Layer 7 of a small transformer language model trained on English Wikipedia (11 layers, counted from 0, width 128). Numbers have three digits each and are written without spaces.
Take only the direct path to the model's output, skipping the later layers: a vector added to the residual stream pushes a token's score in proportion to its dot product with that token's output vector.

Output vectors of the tokens that the questions are about. A number n stands for (n - 500) times 0.0039.
"ction": 508541420409627607471445546343395488526504499527383588589566426598563466562475473417637523481602465542515369525198564363482403492472542477500401360543423528480535454574381361402626583467604499427435502668518528456456448365375744375574511485549447585623524602466360631637648611403355623638359385331420567486545473476479640429521449681616631627486474536480493542663408455421500515479522
" named": 518556566434490594508562442518520500425555539441486515461452541603527470389426533559472439591516498465486387472491535419521442593415508440510422532516541487423504653500479576495565360437473475601561542484397525503544542518522431432500492472535517448575466396552385485456510479452494396538445374566415502503555513503513541542573595528461491515463551564485543638448500578561609565435409
" census": 608573505388559503423452567503438526482517610445469545527579539556523578453441444572388430459440494347567432463389551541600471547394561495532545364453454653471465484593537386536521518406498454490648578535570483529445369558501454526612442562681238384475365572510401478425432668487328541594305449599492655373749438376719612495576665511458543639507496531366655477399447669429586428280425
"red": 460534502402631658422372568491569544452458534458520376538562539598429545392511651610384535535549492403472605559584477426424547609349441587352357367332599538514443555585600447553595474454554576488560633455341516512549478474425446407649510606502438560535440457635371487588456526442508433533581312406594580468535469430523406388488451624466445600397613465504517450490463552432699467478546
"s": 466509538377474313574330488453397562527470538500502500502462411451331403508546463479453524608536658471526645486658349567391488449611584567487508713516494561533322481488576525588384439487577579567463563473389481510294560667506460506447486522568514623366561573529463465408504385716556472570482469600563559492385471479662420507519460483422520491356587486478482445452625619476579425604329
"elling": 454499480485511667352540393403529458575448530461395567521558563511541595414503600361417306510515386704537578378503563301471331510434483374532391534427569593397355480644633531503523402403432561505615646511639515471469619462532650554465580509528477505556500536540465610426577532526390519453491385456511334478472533538369349444434524500630584503528545448610439637633586591437575484422524
" CAPI": 634396601365508639355678584300594368682569793338237539429735248788728425287279566609360192693579306507327291353208838265700626326385697224446209322353791248377275717909528281583752287267479295688613709710670627507481651334552594563668712734286317536623384312369232389618490684260299617893152156365504709305727198350748762404829840466596754973450452500315505736799247599579728415264183
"cing": 501451481423641668453529509419517506579392441342398527406670357538659490408500461437388289678412430441397318503424490384467437430355671383335385516529618566365578599571488361608742407432566487569400537602541576416533515569481644609474687551428394728608466483439415573501614619545373569495276284437516558557588398387532404677710487557592643634568565474559540564635267525426500503383550
"Species": 795509554569453638524498504464615328618521733469510418429624444527482481406401487712519280667444497533412337386416440489703557359403472487435459480471551400586527500671539532482620522403361496600550557496587597481455497245509325531725678538526565408677398318589519477522430759470302666564360528369567575418454499529577510407496517228658466727457534555395446522535487466389430386553257
"aries": 723375424420446606494415647357513581636543498520478601550670312509440508498461444525594507506502521652407394366457458359611338540446580405564414424499606400426388627554424462543577521390562472339542634434563591450562527622447509662428412584464550455528392557442494636521612366432466528582356416396467580496525443449632506491569611371725482764504424470462425610514381408600506393536462
"ugu": 447410457565563416375492554387532378527499574400461529394506315477525554455514530576515500410520451406485555386453497334467561346395506539362392498552580405422452465615545548564568424411518389534609501595613555630627601546501499663573629615496456537374536428437368554478678511526512672566306426528510458454503500492680563501531654629560474620491461596447540652458485388481531506381328
"isco": 568530469581540543441588634349566375626522463510423460461506452701545580486499533697438430505381497553543441454471472349599390437467550471381419404474632457433455619648437503509711420388549494581538435612612488400592487612505574678433569582407391420505486453468431507568534481422451608545518452552463605367555537475636534365465503473416367681446685560375489320538343541448593532350411
"ented": 494445547532641562507415564487556502567483481539405581521582396663553601452461734550484351632524541654527545321305521425532529397444576499418446311367668435553473590628468526432470489357545545476487545571577565411565468428624659458674477523327389544458466445488413312537622545436395578570350273359490557494612515568436491420478552471581389537545586354383532458426434679537532532440606
"pen": 533391386444549438479478589470491395513466546521500450479588414592554409639505474498437539588612179664463455525603491591471449527491622280495435441555653370590434617555505518487686465315478503603536560622490560569548545464460615596509563585413389365438479396463375657348414548466444459726340333303401484385524436449640559513521422581529565678558512411421521413619508637520569525461578
"ily": 366461429479490473534437497381546565644529448368502432554507383491481642448495491482499567615562401622592562517531457402347522442524452424423445455363689410443472559579545417410548403367609567534519524514537500446576621314518419533565658502370448424514319411499350377456430512499541510551292397472543571521758581612568550499496589502557624602547497486424573509561512607475609568572540
"tra": 480489574542408337398453519313618461409505625437462530574568436594375444397495384649586462552439495541394538439467549359519588486472488535648423444389394442489555563582451416518500414517567416622523465585487550512526473518534514690600477543364525391629534607374330432642453748413429540525362416453420614307568517437696646316615482664520568708399366419417537441626465633658596629456381
"yp": 451437509433388570507529461388533466490457560553433481456473403611684477424508566432426511633516469592569507548415488503600635443424495377483448558511551491437530526605567564463606537449637363443521547580477476537385510485461436679550614581521315544489455364430413528432618632548524535477297320551413689476523410440537473391475542539543474560494455559547477472634429511436640451462519
"izations": 628338425572503640500431457325510413523521611461361387536511328653453510500419570628483378520535525438515466423362515508435551418398536460421479497566528470461350621591487389521670446318485522614444674588653481409503495548474691579582540537560475446519457408461552412549541564345287555612467383435545566482614378473625398498667568536600673595389527590452453654541478605469565370364481
"her": 525403520552484497564430502376570502471553478512408691480478643479584476435497543340467526429574528522529442432562491513715513495461620307586477437456497517546526552559479576557493481502569449504473544510485537573472670639555450592571600523434390424432567504548394533428431398445519542477438290251594385502404443636511426402488483512605465678480425361580350478588326491662580493605520
"ese": 702487510417573596510500653550503398438479515380418509496529334514634576495512657599525406403426373607503559492406585461536512531479401463356387459378517565495464416556538483534617413460508403588519401630520470372561508436522543463626386553498412637519390392354491459586556517599470479445279484477373711516601482537418519515581669367582564675469555381477612585581492718381451398419533
"wards": 683532735447635608524439708488353595575536682436358599391601372508539394524501529363447324528520441610365488638450546465569508521578675274469529530539585489400325597567464457476654479437342540590328610601603608502491328490482555510570570510387534560643256382481420498508503659553417533615388458478569560377426493524774508305571416483309529663510396321446433455543310604452523477450470
"itiz": 556457589455569466534628676426480643556463640489357573471540489632449532495491509479503477519446403510512382558375531487516569524461512467373462478574566565411449637612547328562649588375580360498464645613576576418492631546341447542552407567491403477549422465543482394485663473374456448554452274451570602386459301549599536543508516371533481586492419560561517459570488496440541425377431
" origin": 578492541432535532413552468348510530366582495438475580473584383522531624387425433574595410545544485465519500360502473497532551536415521585545510570357590430436457585517518392482576452498535302518475669494569679390593545508516519536545436543491463406505477386619430606580443652526371514578362257553493598534556458543454422470586620372563449570402537614365514440531430534500546572405572
"ors": 575374458372423659514462485419640440370484525501462629711504563578524570464501422671480501579465648539346543436551483512535519441499389498648410472510569396479389509549522416424524489448597477466614696548492438560428564526532416594602478404555424599363528475377392651489612365635530564492298449563486606460530430432495511438417528553602510609529505481536389380513555523481474372400445
"ologies": 615384406432494532420611604398624506572520628530362466563644465555450441562472411535443460527398621554513538338499506381474537449501475385397336599587550398438396452592473452617464565454427392632433669618618429523476523451448477670525586623499476457511392492480550452520520481518510497554357251467468617412558414450624392398646533445563583654489475591456497604419489588582601367557458
" Apps": 512399463483623687479542573274675477498558552407431693447736346602608531426434651538495539507490524356457572409352512459535521529358546373534227448413534432373389510586427371514541486313632417527450664514531480398398663509524484415572501761476471543424631435315477360583589597269468534775496511523495456355595328443739641439653592606661679528521498509404528483531243432553494486572344
"ivia": 517485461429540433540399449377560495517460522445429420351570411521627447527488403453574540473546337507491494481359506421534564523441590487430401430491616293286407534602522598457552420393545429624455510595665625391508501381422511620711593549380470305482388434425381522649665495554579578692417367550522540485706575459700590386498589504573551658561637645421504517572425571397515486491380
"ogether": 555556635485531473495516485425575508801513496469335416475576493639688571400493658533489363658541500494399571336463615408451359467376520318557451341417653225475406542656383409500627518399518434487442644562529542467605511529444558457608586437447460513673313394586594559578555585348528489453333366502573494448527306476741539439539521488593392678585470571502593422470424538528505382476459
"th": 488493509416399475479495530403371436514440425512558569473504415494636487526532527528385512401384506395438390449558540583376530491518567457274439582447463593548633524520505463638440541461473499454412442600443540519483410497573569513545401547429456513750610398497530514501434487621546581532453560469564597463501593509617458524516406638454577425463575551524365514589303571536596471572541
"-e": 542524607420550604427529608499548535457597662392418508541492494549573515514490474485469518489475570571375499444533571490407418537418521605421384442434582545501479393544498394456536401409448486574542519626503484471471489479474490533540423536497501552554510427444471428411670556471468514395510348461611481464629451429660571458629473482415501539460455561495501532586416474462543501566497

Each question shows what one neuron of this layer's MLP adds at an activation of 1. A number n stands for (n - 500) times 0.00042.

n305: 458685532466511614465543477544589459516582503492466455577532672396476366589489377576537503558444443526399528397545532567497456483645480584462375709543354604417432514557438519597445551472497451476445565544411527627478407524434531686417598431586451470532386322540339449719511483662380633503285026458470607494439739649339489458578559461656440383733558403466500536578638491474458492485406
Pushed up most: "ologies"

n223: 435573512469579436603435463529395578364644478334523464285511404558455593517514484443355566556357550463472573576529456461408337454456604463503674650429463664544557627724541545500578575392550614522360523459492540573416512415560607386416442530553474550492541584296436537325482595580465302349308532376673505486508476497344373549409538536515542626462325503461536579564453388579519527406562
Pushed up most: "cing"

n141: 523744653406348258345602587358497497331465591418506438473491549564491304503492544560575486441364462430428413374532449491573467528298559678524556478408407445763440617330449647437450522343619441410547369455516423497609572436575400642436339411433359481443540377579475612684453685585538633565449503623437569474399479596477653390488598436483599486533419583426550500444589479671524595641479
Pushed up most: "tra"

n232: 413616469711459433347568492604483379447545569430158418579569508522365663536558469597510511398484442431445389412515518433481350484443416620514591590309461456544505373913484484418528641303442330609577482545444565483537551517673447548426444508627544663491388495325453557422542508495514474446545530468560615576343696482467367554665435443446420426442428497581447369419494400475451627533588
Pushed down most: "ivia"

n63: 360388437551615510388527505436570587460603565524556517348513405411567443422572415688514520459462497521502565412645480530547567353519626475644300500498414372524600413439487453543640539511531526489607737442511443524655445543500450348521374453392495241369630512558646495544414626543447507543404412546554576426610452652375498442489556543515318503435613529477486570558325519316538563542529
Pushed up most: " origin"

n130: 465627597416528453426526510327455517461517565512691495549437453416600600548650588324626478409658801508526378490574578493540507488628607483404505439498402406524393473353493524469451486628518584435530614610549392518485456587628560560430457464415380644294607500362433573370538564574333526526475500500476521455502588508424598368469505418414379444458398534433341476441651542520593495486414
Which two tokens does it push up most, strongest first? "s", "ors"

n201: 440565525560359420556558450422532556305544527556403452456269544497500456612427559534573521601448466386485347538340453663619389673505473338522656702641520604369500521178503596495546450577461537548601546533443405653518554671429511529561580520472535500404485298519424513481497463624637457527633395612587423383559391489378505456618486489418428612583451465435503634546636544648453602503495
Pushed up most: " named"

n60: 589358535495473466341578591503471528454471473554281534443676634600434270485486380618588510500513567527480629481569787411487569505428370518451440466458419441515427345478359505536437553630573489691433532593569505663621517450516546503516446459677470523550441437516491405462368562542424518661561418508384575474551426463787446469581456589588401331642356396434506610446649508449539445627437
Which three tokens does it push up most, strongest first? "ologies", " CAPI", "tra"

n158: 431229525516446479495482462434578536639459575618640440593584447514442520378762486463465427449377454594503474533591586352513503715536481454561598489382536516628439450513366541406574480584463568379678590484520500533643560508476474573511500443471451559481438452611586556552521478366385444517462586503642380366614481408570507518486583323626430440565352274405342748396356379460618447625389
Pushed up most: "aries"

n183: 543632435523526463510629441374585667515441533673547467498343548456464588486595411505609478734450531636600587391531588394654574553476352481418376486406495448486543391676465571423445534636570513369552279493439605418455576387418478522459516535421663297383545478521424523588510472430524468429478469535408498642498608568407467520367700572377595551492550450429525535305473524418384570439563
Pushed up most: "ily"

n23: 464465476585472530639394680414601369457540529541476595704449483523428532542640337470583560539634680522497354445505488401452425500453716548776638536484542432618660605425440428526260415561497375506500633543437388541606541391620633509453378630643545559500609468472482703571652426508451431371460466481394457506646538318469464579534480482454306464491481305467443494469624424475497400327462
Pushed up most: "ors"

n186: 576622656530578540522597461604461582585470454455572424575414650528512345279354418443444435462592550332537585509513491486326622435534545333622589488521623592482530478625516553440635343545495494524381461380494469483572454477481500530558455492308572445663375594480541481425537589767486389531569436454318430531393417277497369436601650445597375594416305358592379511455407586558601583458503
Pushed down most: " Apps"

n285: 478400624433480569667459454433514385423557318526556327521658635318161485500459372702545492467475517443497533577453662349406508455553598716380576494650565477452576725500525527391614468413610462476543485654472552680414582363574568469531535596619549549580524540615634491601418569684439407485491525447309425519442488457354577342634576548506460393386552482463582536410455569509596543441341
Pushed down most: "her"

n164: 492438552358606474537355553355639651349541522644472573414416544577486568540704562500388544419508508534588563674406695580545351477440529438422472428557587484409534394465400503449422585568543556464439421383559557372477408346471514420469588523538404610438663530309408479527530527477639580470288517653341586500503421494548471613676621500400558552489508484567480454631356437571395646602446
Which two tokens does it push up most, strongest first? " Apps", "ction"

n166: 409454526426480592717508584489752628441485513541554432531480541559404453518415374612523380542541598416495532344572469500455521508587381445405518618348519458503561494257281438480626516597510528464315389484500370642632583319517281448567680487597599444497477452545699378463319472544722473405585469376518597500597670556511440524534474567620503536559484405343625578673500552550477429286592
Pushed up most: "ily"

n120: 492655433546326524578435429405398642334684556412583576464511421467415389386391677686523561696567527687476683526634467473453461444417581534548468547551677591405405292573567550342553375452540497570508432534260445364330612471593597372393594434418456615636558627414401647450406583479654516432416461532508480433595506450528472479570449566575500523466542514605597437520517466462589485616562
Pushed up most: "s"

n296: 702483518563472578251440359494561474407549590520368306541503448578470566654555619527423408441630597359553382437589343446409614392189601681543488565635458478536418383505489564477627636497412466533419646521503403406452339468564482566511534516369508392383513492506476475628400637432460500406497375451513465503505546562511384554508313616543453474465471554557473641680465656649538531596671
Which two tokens does it push up most, strongest first? "izations", "ologies"

n57: 494584459345579443586461523599573618704597468495541447486459494547478488390627455523371494466437626421564444687478474420746486486573405525614359404462666462473434500583586329455285464525660530441385689317327478582571389555339456335506485489576544494651468431400534413485520657674399503497733391419423646519311648628535565474634581527560565538632497500589416467470515582453325333304340
Pushed down most: "pen"

n84: 545470419534573542370368535486559631513406448488671500612562479416420687601429571503616492497654535591472518475399446602540400565547557401459397432568497238367521574527529541561316508442764359357470488443350604359438649674347474354412627394484473528508468556411597540592492522482577515390377550555573524473505367526500438547623453590675522453528360536505483547497379567420582593335500
Pushed up most: "aries"

n251: 730500503572538466526545563474430545654396520462476403509468422382507405455387552475523405628670525329491500477654353537380364407651359503636486353278509494607500516616478391432665614568529513514576674527503326543531471474494575349569379323408593569771421593692520758516382657432419542682597552612378540493659634426719409491548455348327322585596335477690611412410337487393374340520533
Pushed up most: "ogether"

n78: 461736378453407554415628529416659591563509534495514461537421409529506429493483589518493467584448495434442513563478456402479490608481532545440452478416508529478625471496544611541465585397548441590436543653645638336408202539611730477489452347694596447557539517561638369508540452386511427532633680547428575433538606649545517569546468666402352478594571397539477336393481638468533507375497
Pushed up most: "isco"

n311: 543404359362524509544472386422459592511345557537373394623447434459550668486542419489597514652403567579506556506457373402485433551485812564470466543415553588615601376422514391214578461433663488416579355494509589685435538506383462684380270573520603441388581547636378503642414547643440584605343500549472524526619491575597514477559371353417429527678596344627675524316525482439512481607298
Pushed up most: "s"

n14: 522491231453227530663457483618658446616422422513442539429421525374706574503571581580409514518475559441495437465341422597483654497521351334486509542548473585595586481453558478442538273408526583536452600574628376518549521284475521491672571636437537519468497537551455514577573426406535360506364441455487454597486517428321697467376506659514540507536429546581732403511527600449678285512517
Pushed down most: "wards"

n199: 581418634530544364475570401676412660497588470545503718572404543555374440510659422605518412532545514582356429540576497581610571570546439614357459491441427315313484457253629387503469604500395522421602414323509406438603381638607591300585555500524464584764604580589529451447482533529455505626590410522472423400675556611514487551436424471460629513649444705365576582483457497473468521488424
Pushed down most: "yp"

n28: 566587442543294409450458556569398385380661446537434447486300592627563594431569557440565543481486462398433616512457727632608528711615467492557513491533420429473506552353600514419575583611537405544200661395670736548622468466585343611398453472692447575261541392515425448394500426409476352404596394488489471490469337478524646372449686647563491524479409542451559327340451643626497505503461
Pushed down most: "cing"

n256: 520391484379434600313386617541386380511720489469481494497658435520396619430496322461663425406363572323533395273555538612403451525583494511506521476476589532559545441662391481412590678404482407412532632445328402527362582560566414528437388525536532372518534414451360588437715474349663584333634657410592536491481532357546426575465518628642460507488575559385738666532479491423362532633503
Pushed down most: "wards"

n304: 422455469636660434500461494379444435506610492659305550478260392458532445453663533422443385469586385503396346530492569535568480512509560500527484487400520631646645300653653562354578525423581380491577392520478371366500511417412484667594482625489521520497486497309820488449607372399334472385362481474589462539560558494417566577662715608615627317401685430697443561398565599506701434494564
Pushed down most: "wards"

n1: 516390508603431588519469489494404574574573490442491430508627533395565606604446598570439358468637464624592447401583491559263339581437642425542641453559516450567335365532519466506666536616540550330580444367470440523649477463437518324596475375529444463543406471422403418433560500371733421486632494416420282701548744453674548516528472402613519481543476534524456506330520537445702446399517
Pushed up most: "ogether"

n213: 464526495401500489458580419360609570417657345646485580497503370486560491524489494555575470610549461419644659448580339577702554590561551360440551367461587148461354552654522441601634521430405489536430455462259529648422580629592419506355523468546551548468598421393518453602663596585620425474469565318553464355473514461517497511511299412462480470573519388517470390614574523553638579582728
Pushed up most: "pen"

n197: 515471584540459540485517538422577502544545408484461560615556606482601484519338521600547510476570572538415628392476381357510441398667529377466432590464519552445392510167447360511573570445521557418467506675492544537530280634375415556467482567515492417468429464523595309456476565380443595476332523636423463514616547410436552525539558406692505545808460587510402428406381441597419361528595
Pushed up most: "aries"

n287: 531535353413383566560510464641523485555540531436433431437466467657314389490493396541541434354444534407569482436507658444531560617497363412481500594422569552539510618539625517524447441404552453433534343440550502374568358606583517573464487515563571532519507336366486526393550526411603354694591571480520467635342580318513454407685545576500435719408312609561450621547366364591527639559444
Pushed down most: "ented"

n181: 563527540563457526449482347410495454377527559485413551343634600554466416613475453511517456355568661313508565406473598403382577466408584515481486619487389632535445569245455454423615442581539392451597416456552485467565579676452595488612559500647495500633433669395380346629482503435686365514354571476490573323740395528508584518394497732411556324590453423529523608554638497476511500410539
Which two tokens does it push up most, strongest first? "tra", " census"

n209: 372528617428484461350546478569489389479607530347620282596473449429587312584607566402470489509471511519590500508445485365524404339388514607494523417462485560513300394518625565567439485623446462361611637341462675422471452534570619453368555359463675451651533538456457521525482514447682451320730497495533562333547561483543345463310547511455492535497631619503287550519466415514372480418564
Which two tokens does it push up most, strongest first? "elling", "red"

n111: 537622594521505602505551451757373430583551530460275463503473404514399323584725362232500534592532522543534416489430662503451433558399558480425416411475387546424527439563479443525378467638594574543361302623544433508437435446557445438303530526503440469601563441380465599672549628442434554689538663561525468434529467428345450442423431576453527427693429472561361525503546381489605561570715
Which two tokens does it push up most, strongest first? "ction", "wards"

n157: 494553525489506545655516410801593497600433329505475454414311711430287599467614571415465461349404352413442489410481795645567575407452503464542497509443470389470323594486474447452367495519508412349413737721572607509466422588569550478503520536469515528575468478494309529550387453542414641527434560585525474442436461392331629331447420690573607398415514648543460479582421591312324467484578
Pushed down most: "aries"

n310: 516418340468486457558443601570484592306606677578467422446464384566479434544652492454548535421388665522581524574485606280522545463432583495396579634449378445423166451518395524534595508411583592395616435466465526452463538486555521577642693669548461346390523544530459459572526481479461521660482569535348288551577587567596477481570354448623615400626442542584488477567359434555443377612381
Which two tokens does it push up most, strongest first? " Apps", "ivia"

n106: 716599554495530562498547473508554531545642594493436597615331405647526521661702454408527471400510577473396595464520464435475597437515555472503407518393362580502483420285512358559518378626486410482485561469676420467605578534426484535498498569476502587428479474343421638485566530563649422378497451388584390661526492450478445558490427446387440494386349543558566707643435448540469565607446
Pushed up most: "-e"

n124: 691389417418447490531442563631548490543419593382546562469540527396522516455407399493398534454544419709445446636509455460601616522385508502420484417535359386413592498319542331588469479486532607411495543556437459544532369550442516664586408592485650440547465672464417420576565347517549630459583467535590514653500565631482374478315495482498543651445505456470643607544450476258434393440505
Pushed up most: "aries"

n279: 457435466452529583345488512597478561519414367522408474666537615478430660562352567433538581474462512449670434686504465524471533457325515357417565518427491544384349428561283542405343445381491520646473442622571354548561583403512366505634571399599485526535502558468552476532470404586590579602569492505509496565498513523358541431465490643467524360485538477534643389480692551507469521455588
Pushed up most: "ily"

n133: 576475538427449656553578442495370484371481509548664643534387566517400468443437569349434601446561611550500456550507345526399659538345573568367467454676523597410628583424549564478458520570447459441601505551365489550470424523418441414560505502345515404560613598556531412568502430523402477389571738559482537476526582638563467425556451370411471573492384502531546545329401588522472419531453
Pushed up most: "th"